Layer 4 of a small transformer language model trained on English Wikipedia (8 layers, counted from 0, width 96).
A neuron adds its activation times its output weights to the MLP's output. To switch it off is to set its activation to zero at one token and run the rest of the model.
A neuron's activation on a vector x is ReLU(weights . x + bias), where the dot is the dot product.

Input weights of the MLP neurons that the questions are about. A number n stands for n times 0.0055.
n51 (bias -0.182): 47 16 -2 -18 13 -21 0 9 19 4 51 11 38 8 19 35 13 21 -19 3 -11 -34 -28 6 3 30 49 27 30 -21 26 53 34 31 2 19 -25 -34 -32 -9 -44 14 -25 -30 -28 12 -5 -51 -16 26 -55 1 48 -28 -20 4 -11 10 8 -40 -22 -12 4 -19 -10 18 6 -25 -46 3 -24 -2 39 -21 -17 -7 -57 -18 -3 17 -20 -23 0 2 13 25 -16 28 24 50 -15 -6 -20 31 -11 43
n94 (bias -0.163): 15 4 -13 -18 -5 9 -2 -2 -20 -19 -12 -4 -19 -62 12 1 -38 34 49 -5 -11 -43 27 -21 6 32 21 -6 2 23 16 -7 6 -4 31 -8 2 -10 -7 -3 -11 -29 13 28 -36 16 -3 3 -2 7 -19 21 26 -18 -16 32 -4 -16 31 19 0 7 -42 1 11 -8 22 -5 -12 -12 -6 -2 -9 8 19 17 16 -11 -55 41 0 2 23 65 -29 -3 28 -12 10 -31 -66 7 -22 31 28 -30
n117 (bias -0.194): 5 51 2 35 9 27 19 -11 16 9 -31 15 -11 13 24 18 -39 79 -14 8 -37 -25 -2 37 -13 20 24 77 35 28 24 -6 -5 14 5 16 -4 -21 -25 -17 -48 12 -28 -9 -18 6 -23 -20 -44 9 -43 10 11 4 -17 -13 19 28 -35 7 -13 -24 -41 -38 -18 18 1 16 -4 -10 -12 -8 46 -22 -40 10 -48 30 -3 -8 -5 -1 10 -12 8 51 2 35 7 12 26 -15 -31 20 -5 -37
n119 (bias -0.162): 27 -12 27 49 21 6 -5 4 15 -14 -29 23 6 -5 -10 11 23 38 -1 -8 -21 7 -4 19 14 25 -20 8 -20 9 -16 -39 -8 16 0 3 3 21 4 -47 34 -9 -14 18 -7 77 20 -16 -59 -18 4 -7 31 -2 -28 11 23 30 -5 -15 3 13 8 3 -38 -10 29 -10 46 -15 -44 18 -8 -23 25 -28 -12 -38 1 36 -12 -12 14 5 -47 -39 -66 36 7 1 22 16 32 15 12 -8
n157 (bias -0.145): 1 37 -28 -5 16 -7 -19 -9 5 38 37 -45 1 -1 31 11 35 -37 -19 24 -22 4 3 6 38 -9 19 22 3 10 0 48 4 -1 0 -1 -51 -16 -7 -6 -34 7 16 -51 -56 16 -12 -6 17 16 -34 -16 -6 25 13 16 -61 5 -9 45 19 -12 -36 11 -64 24 1 2 -2 -14 -6 -1 -7 -36 -13 -34 -21 15 2 -3 32 -24 2 -21 0 14 23 43 -40 18 -31 4 8 -9 29 20
n166 (bias -0.162): 19 11 22 2 8 5 -5 2 21 -12 -3 52 5 27 -11 0 -22 -13 -77 5 -9 2 79 -6 13 50 -33 6 42 -16 12 -28 -10 -14 -5 23 -12 -10 10 -26 -20 -31 -40 -22 -22 14 -11 -14 3 29 -41 -8 10 -4 -12 -17 -13 1 -23 -25 8 5 -18 47 -15 30 47 13 -35 2 19 -2 1 7 12 -8 4 8 44 5 -2 23 10 -4 18 17 -12 20 -22 -10 -19 30 -5 57 -20 -56
n172 (bias -0.169): -1 -29 -3 24 -8 -35 -6 -20 -2 40 -13 -30 9 3 6 34 1 35 -4 1 -17 -49 22 -14 29 -1 28 11 16 -35 45 31 22 17 15 -33 -13 0 38 -9 -27 -23 -21 -9 -69 95 -12 11 -40 -28 -22 60 -40 18 4 -2 -2 2 3 -28 -9 2 12 -20 -46 12 64 -44 9 44 -7 3 -3 -12 1 21 -14 -12 25 44 -8 -26 -20 -12 2 -3 -2 -13 -49 26 14 -34 4 -14 -1 -14
n175 (bias -0.130): 21 -25 -13 6 0 -15 -21 22 10 17 -42 51 2 -30 -14 -3 26 -17 17 5 -37 0 42 12 21 0 25 -22 38 -3 8 14 -2 26 1 23 -8 -27 -15 -27 3 23 25 1 -2 22 -3 -13 6 -16 -58 24 -11 10 22 6 25 -13 -34 16 9 -38 9 12 -26 38 -7 12 -41 -22 20 75 -11 8 -26 -11 -10 -15 40 28 13 12 -7 -5 -24 7 -64 -6 -55 33 -31 10 -49 9 20 -15
n213 (bias -0.172): -12 29 6 -20 -8 18 -36 11 -39 14 -20 4 -30 -24 71 15 3 36 38 23 -9 32 -1 -5 6 42 -20 -17 28 24 20 4 -18 48 23 6 4 -8 6 -21 -14 -36 25 -6 -11 0 -1 -17 12 26 -26 -28 15 26 1 -7 -41 24 5 42 -19 -5 -63 -24 0 -1 -6 -3 5 0 -38 4 21 -7 19 22 -14 23 -12 -2 -4 -26 -17 25 -34 2 -14 -5 10 -4 19 -29 -5 19 18 12
n222 (bias -0.197): 23 41 7 -17 -29 29 2 27 29 28 -22 -9 -41 36 23 22 23 17 -11 33 19 -7 -21 45 -3 -5 7 43 -73 22 -22 11 -11 24 25 -9 4 -27 -36 -29 -39 -39 4 -2 -16 3 -46 -31 20 33 -1 2 -7 -2 -20 -10 -59 36 1 12 -35 -1 11 -32 5 21 14 25 28 19 7 9 32 -41 -62 -18 -16 -2 -11 11 -44 -4 -36 36 30 19 23 58 -13 11 -31 -12 46 1 -8 -21
n244 (bias -0.207): 46 22 -54 -7 17 13 -19 -28 29 -12 -36 -7 12 -55 27 -4 23 49 15 16 -28 -12 -51 -17 16 24 15 28 -14 40 -17 -15 -28 18 1 29 15 27 53 -25 20 2 3 -19 -56 30 12 -33 -82 -9 -44 -8 38 2 -14 -13 30 -13 51 -3 -25 7 3 -25 -14 -28 -54 17 22 10 -23 13 17 -24 -29 33 -12 54 -50 36 -8 4 18 51 -6 -25 -17 -8 -21 12 -6 9 -33 10 73 -36
n269 (bias -0.186): -9 -14 -6 25 41 -6 -17 -13 15 -35 44 -30 -37 -8 -3 28 -14 17 30 10 -3 -1 -25 35 -24 6 -18 2 6 16 12 -74 12 32 -3 -3 -19 -3 30 -48 9 -6 15 -60 21 0 37 -35 -18 19 6 5 -13 13 -29 -19 3 0 24 -36 8 13 1 32 -16 13 5 -29 33 -7 19 -4 3 -33 23 33 -2 38 -38 1 -25 29 17 2 18 31 2 42 16 -70 -25 56 28 24 50 -30
n275 (bias -0.203): 18 9 -3 -10 -26 34 -50 58 35 12 7 -13 -42 -6 16 12 0 17 -19 5 -21 -12 23 -65 36 10 -1 -33 42 -11 37 3 -7 -34 11 4 11 15 49 -13 6 8 2 13 11 12 -18 23 4 14 -46 -14 -7 -4 1 -18 -5 9 -43 32 -15 31 -65 11 -14 17 31 -42 -32 22 -4 26 -18 11 18 -34 1 9 28 0 8 2 7 39 44 24 -7 -33 1 -13 -7 17 -20 17 -15 -39
n281 (bias -0.178): -14 75 -15 -7 14 -34 58 9 -10 25 -10 -14 15 30 -18 2 0 47 -24 23 4 24 17 0 11 -3 -24 37 -20 27 40 -16 -31 -2 4 20 -14 1 -17 -57 5 -35 -11 0 -22 17 -17 -30 -10 6 -18 18 -29 -9 -5 -23 -24 33 -50 33 14 33 -23 36 -14 -11 15 -10 -44 19 41 15 -36 21 18 12 17 -39 -10 -10 -22 -33 8 -19 15 -5 -6 -39 -34 31 -14 -12 -3 48 33 7
n284 (bias -0.281): 29 32 17 55 -67 46 -24 18 15 -28 -37 12 -17 -34 59 6 23 27 13 18 -52 22 -9 38 11 34 40 4 -16 13 15 10 -24 11 -1 -22 21 -18 16 -61 -38 2 -23 7 19 -15 19 -4 4 53 -49 52 -6 20 -27 -62 -41 17 5 -2 3 5 -39 -52 -16 18 -15 24 8 30 -4 48 41 -22 -17 -44 -2 10 -17 26 -46 13 -22 36 -27 36 -23 -45 -42 2 46 -48 40 28 12 -23

Output weights of the MLP neurons that the questions are about. A number n stands for n times 0.0057.
n51: -21 16 36 -20 5 0 -10 -65 -26 -3 11 -2 26 0 49 52 10 37 4 -4 3 4 -6 -11 2 -40 9 -19 0 0 2 2 23 -14 -34 -15 -35 -36 -19 13 -8 14 6 20 -17 15 -8 15 -10 4 -7 -17 21 8 -15 19 8 -14 46 1 -3 4 -2 10 25 -21 -4 13 -29 -11 12 -15 9 -5 9 23 -19 22 1 -60 -26 -5 0 7 26 13 -23 -5 -11 39 3 -14 -2 -8 19 19
n94: 0 22 -21 14 11 8 25 -12 -10 6 5 -9 8 27 -11 -4 -12 20 -15 -10 23 13 -40 7 -11 -6 16 -25 -14 -30 -9 -4 -40 22 -2 -9 -26 -6 29 1 7 -10 -17 -14 -5 11 22 -11 -13 3 14 -10 -10 -5 -7 -41 -1 -29 -20 -22 -4 28 18 0 32 -2 -22 18 17 17 4 -4 0 -14 10 -3 -34 9 15 13 7 -6 -10 -15 68 2 -6 17 -11 21 19 -1 14 24 -49 18
n117: 6 37 17 -11 17 -12 -24 2 -5 -27 11 -14 13 3 -2 49 -12 -1 -48 6 4 -12 -27 -18 -21 -9 -2 -13 -18 20 12 10 5 -10 17 4 40 -25 -12 -2 -4 36 1 26 4 30 -17 29 3 -6 -20 -22 -13 17 36 21 -2 -9 22 -11 20 -13 5 -14 -20 -46 20 6 -23 -1 32 -10 10 -30 -26 -8 7 62 -8 27 21 -3 6 -27 22 13 -8 -13 -4 15 -7 19 -27 -4 -32 22
n119: -25 2 -25 -20 -5 22 21 -9 -5 13 35 14 27 0 18 -13 -5 10 18 44 -1 -10 16 9 -4 10 -18 8 -21 -2 58 13 36 8 10 8 3 26 -13 -5 22 -33 51 -17 -1 -17 -26 -8 3 38 19 4 -34 -10 0 10 9 24 14 37 -17 -35 -7 -29 -42 14 -32 32 -24 -19 -10 -31 -1 43 3 -3 -37 -20 4 -12 18 14 -32 5 0 -31 0 -8 -5 1 -9 -1 -38 10 5 -26
n157: 2 -6 7 -29 -3 3 4 -1 -14 -21 -9 10 -19 20 -17 -7 -20 2 -7 19 25 8 33 -33 -15 -15 -5 -23 25 -6 8 -16 12 -10 14 -26 -5 38 4 35 13 34 -15 -9 14 -23 -1 -14 10 10 13 0 22 -29 -24 20 20 1 19 -4 -20 1 4 -13 -1 29 4 -24 -2 16 -3 -27 -39 17 -15 7 9 10 -7 -14 36 18 25 8 -12 0 24 -24 -23 -16 29 -20 35 -21 -10 -29
n166: 12 -12 -23 1 17 -4 -48 -14 19 37 2 -37 16 -40 25 -48 -27 -14 -8 -4 -15 -12 -6 11 24 1 -27 -40 -7 4 -22 5 10 47 37 35 -10 -20 10 6 17 3 -9 -3 -14 -9 -20 11 13 -21 9 22 -20 4 -29 -25 2 5 49 4 -10 -4 34 -22 22 3 -20 -35 -21 13 10 23 20 -34 32 -21 -7 32 28 51 -16 -20 3 1 18 -4 42 1 -43 18 19 -36 19 -3 21 32
n172: 22 -2 -5 -3 26 -11 -38 21 -15 0 9 -11 13 3 -3 7 13 -22 21 16 -9 19 -17 9 14 24 -3 21 18 11 8 -34 -11 -2 -27 25 -38 -28 6 16 15 -26 7 -33 8 -66 -26 16 25 -42 0 -2 -7 24 14 4 -18 -22 -9 10 -24 11 -10 -11 -36 2 -38 -30 10 55 39 15 22 29 28 8 34 -4 -13 -9 10 20 18 24 16 8 -22 -32 0 6 6 18 9 -37 -15 -26
n175: -15 8 23 -23 11 10 8 -26 4 10 26 -11 -7 24 -2 10 -12 14 1 15 26 9 -20 -19 15 6 -10 2 -3 18 -41 -14 -22 -44 8 -3 73 9 10 2 9 -13 -14 3 -12 41 6 3 -19 -1 -2 -10 -15 7 -16 -7 -31 -13 32 3 -30 30 -7 -2 5 -8 15 13 -26 -11 1 -57 22 10 -11 14 17 -9 -14 -4 2 8 30 14 18 4 14 -13 15 -1 33 1 -20 1 -43 -12
n213: -4 5 25 -5 6 5 22 25 -27 -22 29 -6 0 0 30 20 12 -6 -16 -14 27 -13 -9 -9 7 -26 -38 15 -15 21 11 -16 42 31 3 14 -13 -12 -17 -23 8 -11 -25 -20 1 37 10 -14 -7 6 0 -20 48 0 3 -4 10 25 14 -30 -18 -39 54 1 -37 0 -3 -26 21 1 4 -11 5 5 -11 5 -41 15 15 10 16 -18 -31 -4 11 -4 21 -5 -12 -5 2 11 -26 -3 21 -24
n222: 16 -15 0 -41 -48 30 -25 8 2 -14 -19 -52 -16 39 42 3 18 -12 -13 -6 37 -33 36 0 -40 -3 -26 -5 0 12 6 25 -38 15 -17 9 -15 -18 20 -7 9 -17 7 40 -22 16 -40 -16 -12 -9 2 -43 -21 27 -5 14 8 13 28 -2 18 26 4 -23 20 -19 -6 18 -2 19 1 9 -3 -61 -20 25 -6 39 -22 -22 17 26 6 -3 21 4 3 52 11 -2 -2 11 10 -8 -19 14
n244: 2 -18 -21 6 -7 -18 31 -3 -4 6 14 18 -38 63 11 8 6 -38 -7 -11 1 11 -10 2 40 -1 8 29 52 -27 -1 4 -13 39 19 12 -30 -24 -18 20 -4 -20 56 -32 27 -83 0 -19 8 44 2 -26 -21 -5 -8 -25 -36 51 -19 7 27 -16 -15 67 -2 3 -38 18 -37 -18 -9 -29 -56 41 -40 0 9 -14 -29 -9 20 14 -14 9 29 14 5 8 -31 1 -27 33 7 15 -1 2
n269: -22 -40 2 6 6 -5 -36 -17 13 -7 26 -1 -2 25 26 -25 -15 8 34 34 -12 -5 -33 18 -26 34 -25 -27 4 7 -10 31 12 7 -9 -17 -19 -13 27 -9 -12 8 -33 -13 -23 -11 16 22 8 42 -57 11 3 14 35 -22 5 -13 44 -27 34 59 36 16 23 -19 -9 -11 -3 -20 -11 14 -22 -17 -24 -31 21 -7 -22 26 9 13 -4 29 16 -4 -11 13 17 5 -14 8 30 -17 -26 -15
n275: 4 16 17 30 20 25 19 -16 20 18 -8 42 12 -24 37 -40 22 -20 -13 -26 -4 4 -23 5 17 -10 5 8 -9 2 -50 -15 22 22 -25 23 3 -8 -38 2 4 40 -2 25 -5 -17 14 8 2 15 4 6 14 1 -7 -4 -10 17 20 -36 -19 9 -1 16 -8 -7 -20 29 25 -26 21 -33 21 -17 -19 -21 5 -5 -36 9 -15 11 -2 -4 -14 -8 -14 -12 -29 -23 18 9 -18 -41 25 -10
n281: -40 6 -6 17 -8 -27 31 18 -5 8 -39 -22 -2 -26 -13 -36 10 -27 3 -1 -9 -43 -51 13 11 -7 3 -2 -4 40 2 2 12 -14 -5 -14 -23 -34 32 13 -3 3 -44 -8 -40 51 28 15 -6 -11 18 29 3 -1 -31 18 27 7 13 16 15 0 -5 -18 18 38 17 7 -26 -7 -14 8 30 38 58 -5 -1 -23 -13 20 10 -29 -11 -9 -1 -13 -2 36 1 -11 16 -6 22 -9 -28 19
n284: -6 10 -58 13 -43 -57 -42 -14 -29 27 67 -25 -2 -11 -30 -24 -12 -38 -24 7 50 30 47 9 -17 -34 -17 -55 17 10 8 -55 27 -2 -19 -26 -17 -7 46 18 -11 5 -26 -95 -49 89 23 67 37 -28 13 11 45 27 -7 -63 -17 56 70 -57 -41 -16 49 33 53 54 -39 -6 75 -18 -16 32 38 -46 -14 33 59 48 47 22 -7 -19 12 -17 17 -20 0 -11 -49 -27 11 1 -6 -55 -23 10

Each question names a token from some text and the token that comes next. It shows the vector x that enters the MLP there. A number n stands for n times 0.06.

Then comes g, the gradient of the next token's log-probability with respect to the MLP's output, scaled to length 1. A neuron's effect is roughly proportional to its activation times (output weights . g). A number n stands for n times 0.0045.

"ement", then " |"
x: -25 -16 -11 -31 -8 1 -2 -17 -12 15 7 19 26 19 0 -47 2 -26 -36 -34 -4 -13 -1 4 -16 9 8 5 -17 -6 -10 -21 29 -47 -20 -3 3 -26 -24 2 14 3 -11 -2 15 -55 11 9 13 -6 1 -17 -5 10 63 6 -6 -2 -2 13 9 18 26 38 -6 10 -7 -2 -8 12 30 11 5 0 -8 -13 6 7 2 7 21 32 14 -16 -3 17 -3 1 0 24 -8 18 -3 4 -22 3
g: -3 -30 23 13 -17 1 -38 13 -17 -9 12 -20 -6 -2 52 -15 12 -42 -14 -44 23 -21 9 23 -22 41 5 -34 6 15 18 9 36 -2 20 -20 -45 -1 -17 -1 41 -4 47 45 -37 19 -7 32 6 28 -47 5 -25 -13 1 -11 12 1 6 28 4 26 22 -27 4 9 -49 -12 32 -26 2 10 -14 -8 18 -17 -7 -33 16 13 -3 -12 14 24 -12 3 29 -13 0 1 -5 -19 -36 27 24 -19
Which neuron, switched off, raises the next token's probability most? n175

" ==\n", then "As"
x: 8 -23 3 -16 -4 -6 -4 0 -27 -8 3 9 -14 16 13 -4 -4 -13 -26 -19 -5 -17 -15 9 -37 11 18 2 -32 20 -20 4 30 -12 -13 -11 -29 -2 1 15 1 39 -15 7 9 -26 18 12 0 -46 -11 23 -16 11 66 15 -3 -9 10 16 -16 -2 11 -11 0 12 -12 -34 11 6 17 -8 5 -22 2 -1 -16 11 11 9 0 -37 4 3 21 -13 4 3 21 20 -7 12 16 18 26 -6
g: -8 -20 0 7 3 -2 20 9 14 -38 2 -26 4 -7 5 28 9 -12 18 1 -6 -25 26 13 46 -4 -24 15 13 -28 -33 -6 53 -4 -40 -10 -6 -24 -21 5 15 36 -25 -39 11 10 21 2 -15 -10 43 -12 -21 -46 21 28 -19 4 3 8 17 20 -13 -7 -28 -4 -29 -18 -23 8 41 -27 37 11 1 -7 47 27 16 -30 -41 12 47 -41 -3 -5 1 23 25 1 23 -30 -29 -4 -11 30
Switching off which neuron hurts the next token most? n51

"ag", then "ement"
x: -34 -11 12 -16 -9 -17 -9 -17 -29 10 6 5 -4 12 17 -26 -5 -18 -32 -39 21 -37 32 1 0 -1 6 -1 -15 8 -17 -10 10 -36 -22 -8 6 -9 -31 7 13 1 -16 7 -5 -16 18 -15 8 2 20 12 1 16 51 29 10 10 -11 -7 -16 8 5 39 14 -4 2 23 -4 11 4 -12 6 11 14 -21 17 -10 7 13 40 25 35 -34 -14 12 -8 -5 2 28 -6 13 -4 10 -64 -5
g: 2 18 -21 -1 -16 -36 14 -22 -4 22 8 -2 7 -41 14 -24 4 0 6 -26 9 21 -10 43 11 -49 7 10 -34 8 -29 23 34 13 -1 8 10 -1 -48 -2 -2 1 -20 -37 -39 34 -21 1 -21 6 11 16 -8 12 -11 -26 33 1 43 -10 -19 7 20 -1 62 -9 -12 25 -15 8 14 26 32 -9 -14 20 10 -27 -24 -5 -36 45 -41 9 -32 -20 -24 26 -18 -4 -2 10 18 27 30 32
Switching off which neuron hurts the next token most? n166

" hon", then "est"
x: -46 -21 -9 16 -2 -18 -4 -30 -6 8 -11 4 0 15 -3 -33 -21 -14 -23 -38 0 17 -18 5 -26 -10 -34 0 -25 18 -17 -14 65 -21 0 -2 -9 -24 -10 20 5 31 -22 -1 34 -11 11 3 -1 10 28 4 -25 13 43 12 28 16 7 -30 20 20 -15 6 3 -2 -19 -24 15 23 26 -8 12 -20 2 -6 1 4 5 14 23 2 32 -7 17 17 6 15 6 -3 -2 10 6 -13 -16 -16
g: 18 6 7 16 -5 5 -37 -9 31 16 15 1 21 -24 28 30 11 1 -24 46 -25 -24 -21 15 19 -16 28 -5 22 -79 -2 9 16 24 10 1 4 -25 -14 -24 14 7 15 -6 -33 4 21 9 5 2 0 -37 -28 26 -6 -4 23 5 38 -1 -27 -3 -22 20 2 -10 -25 -17 17 -16 -5 -35 -12 43 -68 18 -46 -1 -29 15 14 19 9 33 36 -22 -17 -13 6 17 -10 -19 10 38 -7 -7
Switching off which neuron hurts the next token most? n269

" High", then "b"
x: -1 27 3 -15 -6 -7 -10 -16 -33 7 -15 6 0 0 -4 -1 -16 -24 2 -29 30 1 7 9 -10 13 -3 6 -15 21 8 5 -16 -28 -14 -15 16 0 -23 -5 7 32 4 -5 22 -62 4 11 42 -4 -2 4 44 -25 62 28 -28 -9 32 2 20 3 -16 36 3 11 -4 0 -5 4 -4 -37 -1 12 5 2 -1 -10 -18 11 -2 -5 11 -9 3 -5 18 0 -1 2 -1 -11 -11 3 -14 -5
g: -22 5 22 -13 -52 31 5 -45 6 12 17 -10 4 26 -29 29 -6 12 -1 43 18 29 -12 30 8 -15 -10 -13 -32 2 -36 -26 25 12 -9 -37 -14 4 -31 10 26 -80 11 -11 -8 13 17 -12 27 -4 -6 -4 -1 -17 12 -11 13 -43 13 19 -25 20 14 22 -10 56 -7 -36 -21 -20 12 10 16 2 -47 -3 21 15 19 5 -2 15 36 16 20 -20 10 -14 16 8 -17 -12 -7 -13 -11 39
Switching off which neuron hurts the next token most? n94

"L", then "C"
x: -5 -10 1 -5 -6 -2 -13 -13 -2 10 -3 3 13 0 11 -4 -10 8 -24 -27 -11 -20 15 -5 -8 14 27 14 2 21 3 -15 22 -28 -20 -24 33 -20 -9 29 -4 5 -16 3 11 -18 6 12 -6 11 -22 0 -12 -11 73 5 -2 -7 17 16 -5 26 1 4 -1 -25 1 -12 -8 6 10 -15 -11 -17 24 15 3 3 21 12 28 -30 24 -11 10 15 -10 -13 13 11 11 -7 -29 -8 -64 1
g: 12 1 -2 -25 16 -21 -6 15 -7 25 -24 -15 -18 13 6 20 -50 24 26 -3 20 -17 -18 30 6 44 -5 -19 -41 21 39 -22 -31 -12 5 -22 -12 28 -23 -5 -25 -5 29 3 -16 -5 31 -3 -44 -63 -1 24 -1 -43 -11 -17 2 -41 -4 3 21 10 -25 21 -28 38 11 16 13 -11 3 -1 2 -13 56 -7 9 8 -35 15 10 -5 5 10 0 17 10 10 27 24 -26 39 9 -29 -11 45
Switching off which neuron hurts the next token most? n172

" an", then " ex"
x: -32 32 29 26 5 -4 6 -11 -8 2 3 -14 -15 3 32 -14 -2 -28 7 -11 -25 14 -20 4 -10 8 -1 -3 -15 5 -22 -16 33 -33 -11 -22 4 -11 -15 -10 12 -1 -10 -3 20 -69 4 -9 1 2 12 14 -13 1 48 -2 -23 13 22 26 1 26 -6 8 18 -14 8 -27 46 9 -8 -18 1 -10 31 -32 6 11 -2 10 19 -20 0 -1 -3 -3 -13 9 9 2 -12 4 3 13 -22 7
g: -24 -23 -37 -18 48 4 14 -21 26 9 -51 -2 -2 -17 -31 -27 -14 -16 56 5 -9 30 -6 -19 -12 -6 50 -6 8 14 0 11 -8 -22 23 32 -21 -8 -9 19 3 27 9 -3 6 -27 15 -5 -17 9 -1 24 -41 1 5 37 20 -20 -37 -9 41 -34 10 -7 -6 18 -26 -6 8 -46 44 -6 3 10 -3 24 -21 -23 -22 12 24 2 -1 -41 -1 -12 14 24 22 5 -40 33 43 5 18 -2
Which neuron, switched off, raises the next token's probability most? n284

" J", then "ers"
x: -21 -3 13 20 13 -5 -10 -14 -34 18 -2 3 -31 32 2 27 -26 -3 -20 -19 6 -17 -18 6 -38 9 8 12 -6 6 -2 -17 38 -12 -14 -14 16 -1 -2 45 5 -2 -10 -16 39 9 -12 4 7 -16 2 -14 9 -16 68 22 20 7 1 -7 -10 11 0 -3 -6 -23 -6 3 -17 -8 4 -14 -13 15 14 10 16 5 14 4 28 -5 27 -17 13 -15 -2 5 2 -6 2 9 -31 28 -43 -14
g: 15 -8 -59 20 0 -13 -9 -40 12 38 8 27 28 -15 1 23 -13 -7 2 -17 9 -11 -19 31 1 8 -27 13 -41 -1 -10 -33 -20 12 -18 -4 -54 26 -31 9 -28 -24 -22 -10 -28 4 15 12 1 1 -11 38 -24 -34 4 -39 -28 8 -12 -25 9 -13 20 22 -11 36 -9 19 46 -30 16 7 49 8 -2 -9 8 25 10 40 -16 31 6 -6 7 3 -6 32 35 -3 14 27 17 10 -44 20
Which neuron, switched off, raises the next token's probability most? n117

" inc", then "ised"
x: -13 -25 16 1 8 -5 2 -15 -18 21 -19 8 -1 -5 5 -29 -16 -1 -33 -27 21 16 -7 14 0 31 -11 4 -37 10 -10 -9 63 -25 -9 -14 26 -1 -32 18 -11 2 -15 10 49 -9 -12 10 -2 -40 44 18 -31 -4 37 0 0 -1 46 10 -33 18 2 -33 5 -20 -11 9 8 12 -9 -7 26 -18 6 -4 30 -8 6 7 30 0 -9 -8 20 -3 -1 18 -9 -8 -13 4 -10 -5 -2 0
g: 59 5 -9 8 -31 10 6 -5 -19 13 14 -22 6 -29 21 31 36 -36 9 18 -4 -15 -25 -12 11 -24 -33 31 6 -19 0 16 -7 -9 -3 16 29 -47 4 21 -6 25 -17 -5 -27 16 -17 31 2 27 25 -59 -58 3 27 -1 7 8 16 -26 23 56 0 49 8 -2 1 -15 -16 -13 -21 4 19 -10 -17 15 -10 -61 21 -21 3 5 16 -24 3 -27 1 7 -15 37 1 -17 8 -5 -3 11
Switching off which neuron hurts the next token most? n222

"or", then "it"
x: 4 -25 27 -1 4 -23 -3 -17 -31 15 -8 -2 -10 10 14 -23 4 13 4 -18 2 19 0 -3 4 -26 -5 15 -26 4 -17 -6 5 -25 -23 -12 3 -21 -28 -14 13 17 -15 5 -9 -31 4 5 5 7 24 -7 -17 -16 72 8 -2 4 15 12 -3 15 16 23 8 7 -15 8 16 -7 8 11 13 23 1 -18 26 -18 -7 8 38 -8 5 -31 8 -32 -5 4 0 18 -26 -2 -2 22 -13 -4
g: -21 -6 26 -4 9 -27 -15 -5 6 -37 24 27 12 -5 -5 6 5 24 -17 8 -8 13 46 14 41 -13 -23 -19 0 -28 24 -34 25 -19 8 -39 -1 35 -1 25 -43 1 -22 -12 -22 50 14 -7 -5 -10 -13 18 -7 -6 11 -38 21 24 38 11 -13 12 -24 39 15 23 -26 -42 40 -22 13 -8 8 -21 4 -20 -11 -15 10 -19 -6 -33 14 -24 30 7 8 9 52 26 11 -18 -9 -56 -23 16
Switching off which neuron hurts the next token most? n281

" |", then " R"
x: -19 -2 2 -1 -6 8 -6 -5 -4 -2 -3 15 1 1 14 -14 -2 2 3 -13 6 -22 -5 -9 -3 6 -9 10 -28 24 -8 -1 2 -2 -11 -12 5 -10 -3 19 -10 3 3 6 12 -54 3 -17 -2 -8 11 9 -11 1 94 8 -6 7 23 17 -9 4 -13 22 -4 -1 9 -1 -2 0 -13 -7 -16 -17 10 1 13 2 -34 7 15 -15 6 7 9 -16 7 -7 14 7 -2 -4 -8 0 8 -6
g: 4 10 5 -29 -9 2 26 26 -23 -19 20 -38 -1 0 11 13 17 13 26 4 -9 34 -1 5 16 55 0 47 13 10 21 -24 4 11 -38 -23 -30 -20 -9 -39 -56 -15 -35 20 -27 3 10 7 14 -11 -21 4 14 -22 -11 37 17 19 -14 19 -35 -14 10 44 -41 20 10 42 -22 -15 -27 -45 10 2 -1 -12 -2 57 -5 2 -28 -19 -6 -20 -5 7 -14 19 39 -10 20 2 13 23 -18 -12
Switching off which neuron hurts the next token most? n213

"|", then " "
x: 8 -4 -8 -13 -6 -5 -4 -3 -2 -4 0 10 -7 -1 3 1 -4 -5 -11 -19 -14 7 -26 -3 -6 7 5 5 -31 17 -12 -1 38 3 -11 -10 8 12 1 20 4 -8 5 10 -6 -55 10 -10 -4 -24 -9 8 2 -24 88 10 12 11 13 15 3 9 -13 19 3 -24 -6 -1 8 10 -5 -17 -19 -3 12 21 9 5 -20 11 23 -6 4 7 -6 -4 3 -20 6 -9 -1 4 -1 2 15 -5
g: -27 -29 -4 -21 -25 3 -17 28 19 7 -3 -13 -23 -1 -12 12 -3 -1 -5 -5 26 -60 -5 -19 -6 3 -15 -35 -13 -14 -13 47 9 -1 34 25 15 36 12 42 53 27 34 8 2 -4 -12 -36 -10 8 41 -12 -67 3 -7 23 13 -11 6 20 4 -13 0 23 22 -22 -24 -34 -6 15 45 42 18 -19 21 -10 34 -15 16 3 22 -6 -10 -32 -14 6 5 -34 -10 -23 16 23 -2 -18 -22 -24
Which neuron, switched off, raises the next token's probability most? n94

"ther", then "s"
x: -16 -14 27 -15 -16 -36 0 -17 -23 3 11 15 13 12 21 7 -20 -26 -22 -30 28 -23 17 -8 -12 6 8 9 7 16 -30 -1 -2 6 -24 -13 -1 -6 -26 -6 7 3 0 13 9 -57 8 13 29 8 -11 1 -14 -23 58 12 16 3 22 4 14 13 15 34 -24 -2 -8 10 -22 -5 26 -22 -3 -4 7 -2 32 -5 20 9 9 -12 30 2 2 -2 11 -4 -7 7 -14 -10 9 4 -20 -13
g: 32 -64 28 -9 2 -2 27 -20 -3 -5 19 -21 1 -27 -2 4 -5 -8 35 -49 10 -66 8 19 0 19 33 13 5 -11 -11 -6 28 -1 13 15 -22 -3 -5 -7 -16 23 -26 -17 6 28 25 41 -49 -29 -4 -6 -8 -4 -32 3 -11 -16 14 -53 5 21 11 29 7 -9 17 -10 16 -17 14 -38 -18 -14 -4 22 54 -4 26 30 -29 -5 2 29 -25 -14 26 26 -1 9 7 -36 20 19 6 -7
Switching off which neuron hurts the next token most? n166

"l", then "ight"
x: -26 5 2 2 -12 -20 -15 -23 -29 10 1 11 8 3 9 -10 -1 -2 -15 -24 5 -35 -2 4 7 2 25 18 1 30 -30 2 28 -20 -21 -9 14 -30 -9 22 11 1 4 -10 3 -19 13 14 26 5 -12 6 26 -5 69 8 -19 17 13 16 -8 4 -18 25 -10 -16 -11 17 13 -5 -20 -11 9 -36 15 7 4 -4 7 11 3 -21 12 -11 -13 -10 -3 10 6 26 6 0 -13 1 -49 -3
g: 29 70 -19 26 11 1 -11 -39 21 19 24 -36 36 -30 -4 13 37 -5 -4 -7 -21 -24 -32 4 22 -19 20 -5 -17 -19 -8 13 12 -4 28 19 -12 -18 9 11 10 75 -19 -17 -52 5 -14 6 -1 -15 28 -28 -8 22 2 -11 -15 -36 -16 -28 22 12 -24 -33 22 0 26 14 19 5 12 6 -24 -50 -5 11 -23 4 -33 -1 38 -18 3 34 15 1 -12 16 -15 -12 13 2 12 -12 -17 17
Switching off which neuron hurts the next token most? n51